Layer 5 of a small transformer language model trained on English Wikipedia (8 layers, counted from 0, width 128). Numbers have three digits each and are written without spaces.
A neuron's activation on a vector x is SiLU(gate . x) times (in . x), where the dot is the dot product.
The model reads these tokens: "ing" ":" " " "4" "," "50" "0" " sp" "ac" "es" "\n\n" "W" "eb" "s" "ite" "\n" "-" " ch" "i" "he" "al" "th" "c" "ent" "er" "om" "ah" "a" "." "c" "om" "\n\n"

The vector x that enters this layer's MLP at each token. A number n stands for (n - 500) times 0.015.
0 "ing": 345407440512302523267511591451473581546295389504428472464664584387480579620510557402524633394468537528615515475572463503417578445476503588321578501395615482198630465604425466411473486430407599573375600519469446439372481492537634413285315413627629439518542384447475573603623511525471467558528584482535431439537438518604493430611449384559414375635503482418454530500580533099460563558487
1 ":": 343424429569393657368501496456475655483313305420402469470743687488555507762499721538581642449474511692506532478591499568433478455450591563387530478480493526243595560552488437459455405369505492561351585500600528468302367503551664432378415472599621301482555473449581367453663547531421494626577510461485430435415583439659460471497520419500377378627704406422471534561511424248462501449592
2 " ": 386249493491401631424466452283626578581338198485375478453638518364450445778468684478517396479508601616531505397660539596437474535474483575376457423403527499292388759499516446502582653353293503520293368432556543425382456570501503607309410473640363421492436485469638549496531559595578465597586555459530431569546475499614534345532544430480509349517482557387514487508349467432447475583603
3 "4": 408409379719478634337425498435451547477411200571380391348623402346283500737476723347484457478430693383472509455623515547448490460480499537293531480484669579388306663560560410462421541398346471392356427429418633522496533362542555453335469511634374504493464534338369647530664482462703480528419529452458434522558483463658571428535441571518418392490513563408472526393444501427592369492507
4 ",": 412376539667500833405547437570450491549480191577410498348627518337476394828535765389611383374576555513455449447596563588541564405415431512557551658387471548426429663499416453412462432475272383449372348511513369508485443396559621544398543470492448356473482585543536724452632459473595515397515515402414336514475526349643460330566542503540546352483425543483467462506448570282473493467616
5 "50": 433321471536593652411453610517401588448457220707417446332744455321380508499484680516407487521489555510358660461578511571603458604317421565468468473583514450591450661426498377284356552431386505533313425504372524568459328502533599520492585420591381663421636500381394650540451451470665505550506627476532476554351597470574632425362406553549562390410403534448401581430561549386458479655543
6 "0": 425208460642565752377446608413529569495369381722474410377694443304352553748527597394526646502504584382434513636601488485550595418439443505562499524446463489478502641474498413341428484463470426432421493543341636524451432388567545419477387332584594514447568407410319615635576342488528476397411583380457460620337564490503603553380440480468515431480417747407443533465589589316392424611435
7 " sp": 403497421459543604545560526367364417491319414669399584578552341404501579698632562575490496395612550612494520482606303478628325453535459486303427693408617519237658594312437345572546500542282389450437628522547559586464335434671514547513515461551777390355534387494476644586585436454564555473513455515330420340357421521581607500582515471584591417518438518531377554455420527425396404442533
8 "ac": 416233436589543744488481555270590594586435576665430488549497510364548764674410502448442466531562453716481388623563286428520512520519442570463502609429405546496613601478368435620550603543339646618481561365569446454621459465529546628512532479731702624463368455435372626658457564508581485480452454522498417441556545649441575524640523431499511425407495574500320403485456488273529364537467
9 "es": 372380542494460663374545641342485597533222564642361452495484545269439535708455529447394562556484497396595603624647334557560594443533368502474535682362543422440569445468271406380487562379305457609406537559447483502392420505522497471377378435602662441585443341384585520502493504579514611533411430609421465459524558646477513479553459376658530347513434604555349485552488548241383298553478
10 "\n\n": 477491374516356588341499540426507672534259334328458418523769669486561551648522728574553538487465552618572488530618509529500566470428580655431478470585589477163661593530484444546501451339471445582356583394602431459304299515483574487397379453558583349411549436443573542476700515457425561647502522364440498443382575414633449477579595419479458460575678384421549528524501386427457484493410
11 "W": 455427509597439532473692401363484616488370257446352614607650419363431645781489644528464341469435642523517460458466549406479541456496462591184387622359703564328557560534609425505455363607356436458492489642494446457501596500582749496392404434485576645445551497452570570537626510539588544488453501560395631492501473557782634368507595481496519370416484522519376506448408487480579499440629
12 "eb": 445553476743503784455441433466485430485147521484441535580563521403445460841471496446395262472451550598541486431665513633420365638582512478591518531440531477425473318575532503514465506598426535570555593431422500548595445453531655450358493360436487310409449322395588610541522485535472448345452587535481494592151491517642485520597574466526755408478386496531225435465536657526540572604548
13 "s": 472478603593597654433579537471602486480347389560371440525515471373451493681471509524357624426525348415486561473590418606503606448473460457291525554283512481370689571423409364510580477444444454508561565589434622574513351498499472586459453418659740502681442307567666620634393351520693599518334522485505367581538565531520557546549485344538610509568437856505209548442359540387443496482605
14 "ite": 468355389593493699441516633347594562486251411513523509482620506302517522722478573448391403616605482456551495558588434432531508437487384650688555708351629448346591589517382446559372523515419565507397512461472577494482356535528578424299462425496622430474591326409573445650601373463593621498440575496556505672588432505574345514466400445563583526472507577468246627333522496189462529428412
15 "\n": 407445330663412600404547533447517667561423337435435383452788643301437663614531613514408518500504511454561549544657540617529554401427509614418397448496503447138560576545597424519464480374429556533251410391673307373378459567466583565362430418505401431485521307324546612544616579534565502503417492452529490440380623407542416459640467391602554476467482544620420562457369441422528526560486
16 "-": 404488340664414641408589454553521644557434268409475541404728672430572701580500584598495453450598641660530461515625564439475574513394573606298556553455567514190544515445524443422393404291583472477476542512619449535284458501482637512466404334590449422532615400495560557431679531441506560570459458472445523551465655397663447401540558399453487368562633566497390520444507346349592487417527
17 " ch": 392438417487620565486638525352488595514423456496579534597524488275529675689535613511338335407445603590476480405450453496463559447464477587289481710388538454175539619518658517491558508432468369291571456522610678570504420641638480650417648477478649519375511473362509685428690602391496486458492557450408474456381480493691409411577521495553677248556604456583481485511410483470644431493520
18 "i": 511439452726523909413504622523677416543460312546618446525632541415513501772381433475426452422443596487357514515576424520405587661457442570397558583383505661554405571539383605582506518576380479598402479562420445490553469551556542356519579442562396462490584575404553612602654557510654406362451416459406492469498668517782442598602520571460685339467445694455353401404404434442430360614658
19 "he": 393554413706467698425491686526582397503506294566435591497667535285423575782286344407310528514486427590525447553428596540494498526395594628454574449392487525588610647596569530509541437617491491541418505543488518571409495553624429331597459450616567539441506357354361557574583446455686336506312535494484484455645517452696529543383482644498552377517519675592289475303396525410497553625580
20 "al": 515380451565516777333562616586593539577423404480386431400565657329433636605497322480343661522517524480428588418430501470516603512446360656454529489445535573339473703675292467398459543459517499636504461446508535477354437441492410521460256374582669586411580351410303468481625325537656474507383421395508418523576639524632450589510544477419546365501393555526351610363450551364503385533503
21 "th": 457391458574556706422413639368376523503401532496249436551568624344437671695568456428306395397477509464406542537587512523535458506515483588482526648400523483407561525525606518406493639433362617512459473548543610586405447549584317503451521564584516563504487361501588587626751448432818263512375445452401483537668528492713348478471476489475547444524664506530339590396567546237414509509651
22 "c": 483404450558704759308580559420706552542420608502355516464483519460376537713521470351365502419555467424584519593543353589348422493529491719459521570263629423391566654584544533589480387495224635633423571596370609502476420466627701679359496383716596530403556499445541613541420554557662353463500542465461522494534584537683542465522417454486631370583541448610394479413434574442448374524526
23 "ent": 324338430516474662243571657424514482536438488530451427530472554262310727491458458315338523418488352439452570438491532405538512450493402639562571656346501476242548538561340495528450505477389596552436474668373589537454382502494567535396420478639649517541570361361487456568606433444595524514572431551473393586452628482598510361439532484536517455367537745458276548396581577290535338491370
24 "er": 239309366545468667374716630475636577565380593477327344371535546386348633590489506424343500411508508458428600537585511509471540478560558583271504568299648407244472607546403496511478526546461599485513542518520594502480451599518522537547391390518722368445516328447384495593639420527592549471423500555597485439551579579632402376516468440566416390510537501463275612450513631294524444605527
25 "om": 329347406526517610466537552376604522520307589458319426428401589334329710604475537356478540495528575523460605545517510613407532488475592721432508552340623478300475665674495487523502573583371451570477536587476572628466376547489549550485382370529701461649601387496492668527547418486497497481356474421501464370486564734692460411477315294493342410505524499583380545446418542279440522580526
26 "ah": 401439440529522647438410601475607386475429461524367419350634526154478558716500542429378565519482534456408387498552431433422394504508472698304555513326485517296368600638487498489491448594285665552502477490509621488437549531560447600506392478518667399471557324421396619600802447541567413355420658528453556563655651521602382518592563469465534440507610502493446646412427487291576589563619
27 "a": 489350491607549690395481725405678543516375408538322439411534490301547523763511650491423629490586584307431491600487477546378548462428558709444522592365549630426510665641492462493460468541392537606442374606503529493479495471537456493560389379518622363450615191508475608589687323562474467463471597568520492572494484630662372417583501478392472433448468675457508586469395550329495522572540
28 ".": 350483319527423529410453627451477639530245384381325556434711565415520551727502826517506577591456586577469535455463663492444475446369473600388501530421559444259485601626544488444498506477382433510402528492537618556285373558561524490480472450621561455563543378409521574499590408530615582451432491503461432501617730385589394407516621397420572544528547492397530538386511515189596456518729
29 "c": 512418438540691721250726464465482682568486485473335467503575536491475541678493578500448371521454503346509506593512407534443405471511367597406559497297593409521676637603478456605489425484031633556404580565431566497400464541626701553489500460649522604427576400405528637491407585563535284487501508496455519654493617487662560497511459451388703352538475486497611399539526548374426361516607
30 "om": 339390460558526864386634493397534551527444492421377497465406592350374677595451510429498419474559542496386612540457570683510467519469511716578487508385490375374522628605482408555543598579209443499477561610531462612401324493432523529540403395575764527686497372520469651558422470459512465576385468399523523456548558766715472444470360335590441428438522518446394486436506592298430482576571
31 "\n\n": 498490354501341595332518555425525695534248342338458418506760681471555583613510753558536525495464580613579483526627513524552586479412553684420464475569598456178637583514498441545529466331471447586346569399596437468311332531475540481408383443560580357416537397407573580516688513453470574610471494336442502466410612404625448470550599442472506473572671393446533520472506434424459495508418

Each question shows the input weights of one neuron of the MLP. A number n stands for (n - 500) times 0.00066.

n147 gate: 599795510419423439576325767265816452314468664335460466534465439447524493509394548392514423369593612592493345564571429514646518476469503575432386377537520404406462542510481406610538546617706573554386462683494523380449576404595490479465474192363581609546382572562656514233623603598574570605416479695695658401655395658527587593559359490601461555450437301553400542618572325516428490633442
n147 in: 604689404529402588606530547534601353555506443433370519348549256514500546432593483384650670473585470545583589470561521506494723603487443531594487534444531626497405492479485399588261669591500440296494410561535553356484500358605368460651476384453545636609466398538464329605803597447506503445314366477524428378515616662368546530619512558595467373405737416663571687556482581548410506647539
On which two tokens does it fire most, strongest first? 25 "om", 29 "c"

n177 gate: 389556674358532372406375306563463393485622317583513448668698510458382469346381409536559490435503409537489662318607652514378417525319809458570294410447679574371503555500645682401412468459533667542666497558746497543427473558441566447594392372572525577724420506355527605461623476350472394362497579526421356350547490775367640517574560784386624577669659612442371428465483568685528407586381
n177 in: 546307642628435510520576482676343703447482481444546525399632470428375402372513415535503636469494677579350637320372403516583432487372538452390721637404463497524465325485470580589652266525343586582385479478335584680434625477349257601285387599619442541491575575474651456454415565464584491456544555369494621518497462590379513611497649553567409506557526725405446591448491466530509706406367
On which token does it fire most, and how strongly? 8 "ac", at about 0.29

n224 gate: 565367453401359489463490365641503600599631676274598607497356610506540530720483584657520464318697318409713517441513457638382732571363407730430551373403394523455459512565360497628453552437706530522551535513436576629648474412222385581531594582575380507396420583541439591478771533372284477417434451344371432616448509550419529516497584373610558693717483386562609486482545330594594473510370
n224 in: 545638544485519546517518401491518599621556475722588325669547570431279435522459462675416552383588602458183559693556478472336384437576641221372427558604426527482512560608370389457560484506392436532418559582542456562237546533438393472503585516659471453508391552617440585523413686470531411382457477526752560567446692389500454518650509627446647416437342579576583478384554382614644420371405
Which token does this neuron like most? 14 "ite"

n165 gate: 418290500406399457513449493422463579552302519426555790578457381393489493522553447348798403549683350599390605524634535316621577507453510397481219448290343634580269572418507511403436522576652407773579424666396527236560454249377668472548647622357529468481437409725517390435477514362567406482273460732364529225431487406487594472411483451471466595705515617500510591445493442555575507624399
n165 in: 527580533495444550492543476403577618621369560582462467533461391411645428590425310536571530408562607463463443446538538536570375525592584653558508490421620385524575495508409317551580528530408546313444347362461599388533550650547369558471625618488523494560727508500537641500518559505492294251535491589598533714457523579505459624604458429573338405433583407619644574538566428585414385460562
Which token does this neuron like most? 7 " sp"

n315 gate: 448625525585625570440462445514493349466463534386428317532430463540436561614536370527333373327725521386716308779429290346608574598445295489550401367629475594599590329455354665567385467489565528503464530528527690500316608713532640565533746453368487382539575480300541432447576286411397613593535552473376366466437420617305801714369763482405434562564604395658364202575500521410626521363487
n315 in: 471568579375426428604376538378428733493456589432374595758335420576572572674381451491572461455413446348316516442667669306612652235643491464666423564589591475428433503465413497506503571407390436439570401580287506490549415562405397256330484309438593516586340476530541500207564542528633503477386497454416357319538589555661395413554430578507548324392473398503650304539547592630493549581500
On which token does it fire most, and how strongly? 9 "es", at about 0.69

n11 gate: 423349587509352471327537656474494625413619461554512545548524386571506490404290515704579572566343398608457427446481475519531609613432707532447213515532357509403494317432306258444545536406681459649396636669460430443503616594631442684467553435500544554529475415390316484712444600433595629408589490491484451425643584373395639538485269385556324525358556370603546625552543360608625525507491
n11 in: 632534586509572450633500471360821454391486319690578332610546560407549555524580622591512365452494650476471606422470579387420277420515379669505522627736591538483517513315535410503601365365474521642447600503491659376573453490619712454500559478478639549431627548475418558371492536497376362524524336531530411563550437551505558536538409542428653538535639417434642387567497462229460524660497
Which token does this neuron like most? 8 "ac"

n314 gate: 423598472579436438600292410177473458496674582486465417570655549570704517488531526532541476466456470634666517643341321607503632349528548381376429516522500295628691335463313649588570561527573391394521617330900467651556527616324365434349544405550443441415572567521298594417362425593370579431486532449360437588450552479623485693450640693694554490504705667568306511629493628547389534500603
n314 in: 497580359447569534636517629556562579494614464549492588391544615470509359565506391511361569506560438390506375440465529523534651503366457509487554763545459520492464384328611515669412512583469589402447401371559592752553422390433302385421432464581580421535660470494433438468405437542378439526445515541538615525483262535547649411794587287509613598395494365534570458449528270585421442425484
On which token does it fire most, and how strongly? 7 " sp", at about 0.37

n37 gate: 541488662447645511531580456507478577521453411493497272480537475801516312512503319633575646539477267583336595445395507586445327677446658636512524527550572615416694532560525402429580660649446532387533394587550556404354403462651393503739538759577446540787516424560582477667540439279451454503774316683620347460490525510491594639478621513396465475521582475532632598479642500522507627456530
n37 in: 687479522568494528593476485412425494484655443364511578610558438512640719671572424535494389562730461467435522491394522769433200393433471654530510610537574497589307475747494548430629374629506466561487488650443586266374527487594589780367624424396380494423503491649542582457468577425593463547339561448491592453564462515372331396572575575474446437642542550420289465361590679455393587510534
Which token does this neuron like most? 21 "th"

n15 gate: 671552543477491645318302403531441500471308431558670463423571523734403482454568500457318401603665574465484467497372418512464364689397483432471431401475536568602394551724451459706531655404512419363413477635544471611555587398540654420548488484503444634478488548385529353393409485623539509573560434588355429385366523506527380670600583360250403468658563388359462311528427464639552388437522
n15 in: 588632676608673399533764665380481485357549500581539633379606460332429428529618488564345494600618415682571384279445577659598534536530365438463652401559419566438403520559528430341546638526388611594526371408407574453484405164455630513672396464421277464423516646368500670557560328481329494426513325386474687482491476545610572544428528552530456612569473497354624470399531642267461481627550
On which two tokens does it fire most, strongest first? 3 "4", 18 "i"

n226 gate: 537527614536351479356537552712348506414353506525618528398352461471251541354510529648739422569565326759625550593406594481568480548481591414428748450452375690539562447573500646361532474429658670559583503419391530392408604609371533602362534558440419412560503372388612662401535484536506516516628435482494430426469476372627644302628369377658457349734533569485494500578606540586497597493642
n226 in: 479564380494525578600337376432374580503506462387604420336440509463668730457500437466305642436365497396541400473427497328692699395522282472414444548594603482497320600656448528449599386518488512489400540563441483631371460462488588534592482669431337451528546539637618429463628551644290488537409290602636447353342652588525559512364595524403429617422401564563512560341342425361589543589472
Which token does this neuron like most? 16 "-"

n114 gate: 351443537503515453540483536457497364332535418364688434486449602381358509404402290401466534486545398608747511399543474408458532491265405667368445524526599569565439412649478602648560388556497430407520589483380554262440473497620484563479389538410406554596568581416415351466516536371441542491754447495455584393611548390553421338644517588418533486618527449525462497648473600497540404624446
n114 in: 506245600329556566548478515503448545625506173599415545481521618512400545491474455542666449331408541528554612506519564342428370321677717396635484545520359578665611520481433385721542560544509557554500533547534488188383558278490555305667715457552624420465401393549497607423398576506430376548462483410513699636650419420540555569684435522572631383507587421409451672503549381531380443433457
Which token does this neuron like most? 28 "."

n36 gate: 411512429494554553531482645488288394258655446473500525475715312514687392511469299431366564357572500613458686370586488503521484472453466546530412443489683536453621427627480399325537576479432461423406514316550652548658338506614526317541428497401379356620524390425597386500289391418512485537436548474409540454530471257388595530521672448356384594627541526392600557500324500586451332510544
n36 in: 349342577489518447530500407624483536559542533573393624441431577668529580596699409577360503535612474588491587512374480506443418506548492684469587486362497546508462451429614500249470658460469483505491625477542542497580497423441408610476283716418295635698427473658322580408388330432582483547369543609517464472326519346629597316514577497452497390375601572503520554645514660571420459485384
On which token does it fire most, and how strongly? 5 "50", at about 0.73

n200 gate: 656394511647284414416347554462417500607536414459338523663398387493523564577489324613451511485382336540543478463489418470393617439692521667619316395459358233450458699536396589629492352445587367440599404533349182539644201677440367473563248584354431511702504652469366557483399544514676292481586387441329382295613317381433568552544464361400649594520195369611590864596540485598500470648432
n200 in: 373575561470631427345522457647488569540460441548488410423482455547280577257374330494484377544578602580238465654475421666516530623559453580578617456555538522546455576500488654478416606591460456342558461475649549537416574420624397613470221549552488554546535659416577487538473679347712535274487569592336280335630494453651371437358475646441590543456450470387704691515390516379272535520460
On which two tokens does it fire most, strongest first? 20 "al", 12 "eb"

n138 gate: 487586454571343537473541431549456406551528400274464438438546558443273236235454479473464292445503531691463555554296636396605466563497554474375437370474429516361497569475534433462579389676444516676523506344587417612493618514347587366348569480605485422441432557507500552590455541419248503364706577488494523524253537597314624335528368497769469519541328497455444597621316551412729481473363
n138 in: 445577334523630535618713488735558537535457600533527410500494494567509464620555365601518654571553550634441443619620381482465522485521508518476399525486643459537455582593583648591552522521422420511433440586264689412479487528644618582600316218427406599587512525634517364350595636529509470491485516598417403483477604613339394418410532290466311520439306318432417525431609301593430401444578
Which token does this neuron like most? 19 "he"

n48 gate: 551373395461654663521638446395378598630489634463592549474531553521478586381213179391578515315386373475617404312604552474460430473550486508592401372480533485539283431471489393676447338423536316374812722511411536555636429543399336466263576435719651515514604628519547300282420585615608445418511593535448617395376553537517592577779547619205149421405345564427422461551400591587609753693466
n48 in: 530526642428585494522694457372622600620286566634547815573487451662476576515608535422709415633378426487464633554445510545507543420679545347588701414587188674595539759523425348223420493493626561404518363534648543389507443482572661656385446423351484538663208421591377622662426442583688544373374697490497497332567494555568584564473470376613627305595511507439513383563493564553514442471391
Which token does this neuron like most? 8 "ac"

n28 gate: 430673692401368537503561656392600581445510597786624399220354347343490563706616691532479432558551389661673366555687459389564557458666683514515511477359589594563581359416355536622210471302487588325500670578427437507329548464580414503392651426509436594377659513792617444503429500457576377673582611635490528471426445493410629493624416535426393620581500392500593639623370352426591431464406
n28 in: 427478503422347519514514480310422585402642393546516518512451409438442389497580598530515488598374624570585543555582558506434566556583414574490440405416584494542560518382481673531577434437548546579645489394717384442632424689523603453618310619471521532527331532257503621549636334548567829558376570587512512481279475468393478523602486538563364472494652472592414365505536389452667323539342
On which token does it fire most, and how strongly? 9 "es", at about 1.6

n127 gate: 472503474530684385363612626462276584292409310354515430471389515411573570330594539440421629566478438596407456333545421430278573526367394432562552494460459329457106384466461438487593635723620397378510479572494576370490575436634503577563720415552468538340465609487525551432453666491452402573373450429547439629453422598403473682580614538435463518625523419619436546520448307401677392556489
n127 in: 678588497514488500520588483424448576376353434419580533653511631522560345393482763523518578623396283547361491461491464542633659543312511430460475553634479485509492607515744512580347403557506536427356660583500491503652542541446439213374606549486605509376575528672407543575433619384449362624446299595641430770524528560568455521515468388673579474381371509393552646525506462494479581603492
Which token does this neuron like most? 22 "c"

n216 gate: 730677666554405385518522549640509393336467492708668618526485742479617443508487402301557531459413491488550702340563532532522579616396259744347393465451462478376420438555648425568545418506607475645461659347394419477494552307525464606295281387509439519486402447455470481565532434470513535563415474577491477515661479355520524341571399620351491537392520497618533474428506345598580680273620
n216 in: 494307393552481518645420435669383660632523687567503714651520434492534500489398523540324419470545553565650630464524640574482525379628342327519409639712600613642337419314581559479611585533385482517447552416453361516426373551552477716449503428489685472344662627516251371503562524503494551488518437483388286583491532527535441572470648387337503521523497601572474437436494580328503442427472
On which two tokens does it fire most, strongest first? 20 "al", 27 "a"

n113 gate: 522325513596577513494405350435491576538868389487482539575454353431523458566320373460497442571487478500656532615549445536475409612351500631563397651535600588546485491635305487360490463430550726382308558659674367507399478575578683621503383546371327562568600524444606654515612481391539494733568679594329599491475366481393659417459478438344264559693591371436463450438450468358657468651576
n113 in: 481570531594465477476461451309345450557527535700412585483410564715673514497537487521410469607453547536645528243475517551461641477546618391639584453426675619473423465360406424617360644455456472526437537311470389473600537435520486454352525584574591594590455341414462566450366430435607276449517553487393624407459564427606461433621569336515401666386447382458443588518476376525531514412630
Which token does this neuron like most? 3 "4"

n115 gate: 659554808369555346489530305392312712327489376508458515612443619504592454578388328611557466405425693630360462606531744535474472632328266365611582518382371425223382459544340512500427452587559489832547540440386471328473407271496438430357664864459672577354236539484353535390468549246549595466462516657500558460608565318541541365504326336492697566476520341466580460640408709652373348500562
n115 in: 366556222737610495465433557355464689417602420475535569379689494529352456542490494713635453562525595482598303509315347449411536583455404475426471512392444393593497400497545364429672637528279367612430658627509524467582484635601686548746460449551408415529509512398576500526354385409534509535503536462466459547445485675255597469634667406445430551423366369472590549566382433549519550269534
On which token does it fire most, and how strongly? 23 "ent", at about 0.43

n260 gate: 343419434644447576580430735458560558573566726514358614566271503436579465521441703558503463449395517473579363405545514289561439629574407559467264378537397604434671387437516479294556425585341432471276526588467467565594393525655586663407584342326345490469528576514430410357346612331342609493421443551377395484617329548321720672567527472345440417478668406740444269729411607473566476379528
n260 in: 628532562535551465537500577457538673458606325384427457761609419230602546557453566549377625500554581577301421646435368327455637597462446447678456634583650452523448554577348443319578417512476406408531619621582559500516449590429570450586476522586556401469457747434553435611446382453399613393497353766470578387488405479404418458518604497358399473422513465609603475534323611473360304500450
Which token does this neuron like most? 8 "ac"

n274 gate: 656397586503509495653454480403531563540581564555465465633593475609565524469547377748488323538465563687494520483421520338595461417422462456454404342426631449561473456506603530607453421575370246470434697549416469632453665595450475364442426392511575418593497470321466488568421416579547758547477625527456372536540428628413650480517707436467315497553412539520422430588311386463571503263524
n274 in: 562327631402388534409468492517447583521378415464528534390529573510450492591486466456519407649478605605631464374453655492617457604679510517378372539523561611606487557446336506579598699453524500386466450470473492570567476587536521508552486531397395662503331469373545455472464341471439596492528434415442604500402453608500340587600390447717368382462682558511394402617761668470517392307495
Which token does this neuron like most? 11 "W"

n56 gate: 565623466456586686363643455352529497296535570420515467466416352398417477509456422506733615497513332687684666388703590554431666371418438503541415528660258506532438512548560380585628414530471477544310459405474494705665676493270554524552331486431580537379457543588571540451627677577430523603546531584414490472416475384539560399400458387428442414606219279529341462625529445726658371624269
n56 in: 534533402424596486464615410441717519504454485486713556616390640410337434518560481406638339613463332708580545531403521423497450461514259437467401381472541605536331433353348496595577583401483633484496258517324741572612500362392543363540584543497573597503254462726417664455448752270648462701507496529387521291385617204584341439571527465812399427474529638497450593468603686470413521525463
Which token does this neuron like most? 27 "a"

n43 gate: 377711520560545500603348506329545512514570406510589416389628560552633500598517656503370658632510497474625507405480533316653617426255417335602343531533507477633591479481563404435642279612529546631571582431376516396450408483400513382299367490434503507473373454680538409330553838577636536477579334404517334378357275550223440461477532314555587695327375651497506497515484464516557284417506
n43 in: 515615442457576395500429411561491536665390620522421484729683368450532391480590494542366377516368472605463576456583379153500566588503370464573291322517363432655446291420530441547613275494312305467393346575543427690535558574673527748400547575566509436506439515341549655556473544417456563589519576464427461536288533522477490594522472446588469399714354430365421421270491375410519494424586
Which token does this neuron like most? 27 "a"

n80 gate: 490683678592742389471476607305353302522629506445513538472675582506538517746521448815486462534340366342305345449344528420514704630458500682549472535350317551454497408607368411520402421507557398549211477544464625496612518377604351490522487493556475375487445433475707661282294572576400627469376435448589648474692464373472493429366540663500413480357493448643470439620400459322367486597316
n80 in: 540404564506480576625249488247310536527497584421576500616375329379494519542500318575322610573607723367523620421484716561631503332490432529559683731514557453303458331368546369685436358387540616616367608393430430434609456366369524574543512477457670468355510565571479551479346556601250456624617530429585442497453536276563439572420389487663574561503517464456439530526408528494426567480523
Which token does this neuron like most? 9 "es"

n6 gate: 428381619706451471430466330460462522483429317441701433774345300587547389465476636744610523527373584629443520620673359421238516628688664631614596394535394374436633573576478431431564598411530523544340296705579511541425483694469575679377588456358500429611461467448341563744270577489477461418402467390671552108500533516482458639420359469057397421437426459299598557636568780763330629329479
n6 in: 478357550569564527448452522536434543334581569572572592556792488376654536331716552367647542451529535497319487367585526477551544593433506600457591412485438494347629509376612382555344537597557632696320612271575531349493668428415732606466363597462521477309530588704601440382439477692317591595458415531500437694599426572509434342475382497483497614643452531187346578398478558643536392510497
On which two tokens does it fire most, strongest first? 2 " ", 10 "\n\n"

n155 gate: 484539555510647433725556748432399580765487387561649653661525494330395555343634449532663426513720487418387635393588625538294451324386446373592444610586581659484637506677371287597486394520657457694407577503536597603592535511429487634394520573604484527426486516414320383616355630529612429432621507513574576516364513331454728647543424429309451412752482648557494328705493450342534588525417
n155 in: 476479437333413379359338530544578447394671395612313686335497506326494563472348465471619574341540366585529275553447550481540399475404584690470487413520528561575585500455437313497725513485473494585369361522587533369709364516384521351451390317361457446446456564391545709416588432605506444613715487506425621541476353460478463669393555651535540524627412509408338607549458598418472288705480
On which three tokens does it fire most, strongest first? 5 "50", 6 "0", 8 "ac"

n258 gate: 483517472500551573569462374617371467426416553430665518432483360529376486431693457480275423146503366729367500647426535376604657500385287250605305644455444442571533437596325540486629339629582372454417617615297524544536573585641453461493455590525588362304341435540660625415480486388475675539440504654598375520555371535497252361740298504562281517462401503569291340597449231596607560416510
n258 in: 394506354457550548629447388529565660351469554436633490516639348455677506609689428267532459420361519410594609312416567432522690546599369406636526476433532585482497574550561708396438480513494342557670515487460528873516715574516672562433653352407408442532400592562345588384491370500465647558318433599478582297324573494463335317628522519507375587469490342509423477526376472381494615497427
Which token does this neuron like most? 17 " ch"

n316 gate: 262353471586474378554500322751514561652804465352636674668344630550558664465617294344468500661539504360568396761402288609450519632378627577503452184477630482593327478717414541504452459618406425520471442621431383477270494648659624548470725463542483554582478457448667558497426511441540593558360444534353423367504323636267689525451363681481444378504440695514434567626462493581544367421418
n316 in: 594354474598618714521539599546459302512432497406563489491583575503426537386462500476597463537700511619375645644580762575522562625520617491465424394306560377525586449503642532539575512525684503511640457503544519467451527413509413598744578611446445420448520542645574592521543686593503565514435607484509346358533546568459661351644572534600600401527429470427388597443382603367488554615505
On which three tokens does it fire most, strongest first? 19 "he", 30 "om", 25 "om"

n88 gate: 523392503352326561613628565419419551518783568282691395480491417416571314431449569573332540547725467513454627727517503541589360428417584670328417472534336539625645500331439344566244626457523437563452589457384227359388482528294342493447579500445512490598423705401370585456368600380389346554487360600450548411418516614572475530497490284493438516665402497394568664497403539353673433301448
n88 in: 497378430545571430562393500601221506397671401450491576525612503579500560615532524426509425459627411375533331469387337399497640286368398519641574465432487546503447614530494633457793445550488224641609381463747521615506358384595551414572509613355488468560475483529521471450521441515638453384403539720516634467460547559655235281497473453461540470420467557420545250517606608607360393526577
Which token does this neuron like most? 30 "om"

n156 gate: 497457493563320437471473490560409484515463497483724574609621362435497416661790507490580472694476578503223642403612399412562547415304400376420496627513743483567677503567553500476504417342719455591607520462604477533725554647434460496573398700431368511385378652443487496374412356614229458476458166549514539608537621642466385270520300343643358587626576659551443417366329555520504323699352
n156 in: 563270798650548518618686414401352523253512378601475466350361407534330485470503549445531436509433692515625377445435411450479551353683706447578509443489436641562532364625394582567531228454565379601503413521521518358444468629583733628445626415514489447506540597324352472631486448562528503543463349612518563474521581531365418424721566571453428497621600453621426478469402479515450475401572
Which token does this neuron like most? 21 "th"

n78 gate: 571503553386377451540426567533408509741475491292685716580357531607354557591463410562533454411741371410545372775629424390377479517399426306544395408491589597440593400497462639438674308373481471683571600529497683369437526424580684567635484500384381487554447586611612490540602529592434421391457366574352292363665522385476472149388471530442442363532593534594339527497351613564557385596452
n78 in: 452378670440677595497497618360535637385576468490691626530609728417609380200527593503616634750552442692583540503752385447519517493544426671329490365443576619421590394506554483536426226663570474423412566533326503586523621636633516550341407524655342649449384512530484634417478533592503546675424555543398584562587534493423518594603423437425445570426407503529551668421665400686734454438473
Which token does this neuron like most? 16 "-"

n145 gate: 610584650547390421586445421450445337579459319433474618432650490589496432412590600520475504419343528328426532535294482479653599644471467737528300315423331227486304629404470409490636515283360409311496574455643399541407518284457551421230576485222630664688376516597544507415259283520454496557687275543507536390497627532452383493476479489369607442553655493483408738383275497672421465460535
n145 in: 536448481520298434348476402590441408345447519561559349593428598483497688424503362549463470652415446503439549682647442398578462544531608425511393497483677449576609682559567689325388551455609642503472587573394368680447500764543708512577497594492489454497482571591645695446429512453619634359546618720518475575491690329555376636527562482585577408399487576594538544598432467494454451280289
Which token does this neuron like most? 27 "a"

n46 gate: 619581583407318487594469567443512488683416683428407294308586315480772557500407340450535594675534518451569594328415635487602353535487494586503419471397588405437538422445470390540618539743485435538590509602394443572497656480430316621461475487449488674658434634426588529439668587430676619582748546432522417334275577359661443485626402427545426442413392509441464657497421515546379503461417
n46 in: 434468650293430398450527587452419458610462554593627390497455407497429457545608532399520578738508678546482522383593511596544547549368555617433448539536284442444659463535535378489503591483459514431506556472438363491585476553438543560427459324378321579523503529486660577406426650381433332452511456600430523458508331536573575359459759534390598565254591500436522436495587627508443413623653
On which token does it fire most, and how strongly? 19 "he", at about 0.35

n87 gate: 617410540453672473518580500632428396445503517467422711503638417570605352448357426435804513500503602741524419555484578454407639803624418510503758393462448446325601604525615382477566561287576448485557416378465478483507557411480359331602506339367599733503477657497629685573530226591448542523432282579419497411545395581459510400449582477698281428483626388600531514554553465506378454609352
n87 in: 463428510279510479539509469468638488326464617627468554256473545650554436497474491431490443465456404568563500491516532343469355565393350426333448541575402454464551503482615503497638589560491444399468467406409539510548541327557433339348608471425526733514274491607258529559683459463503500567497398609645581572701393289656571909411586211513478427294500512531409461485558466404311399549474
On which three tokens does it fire most, strongest first? 15 "\n", 27 "a", 12 "eb"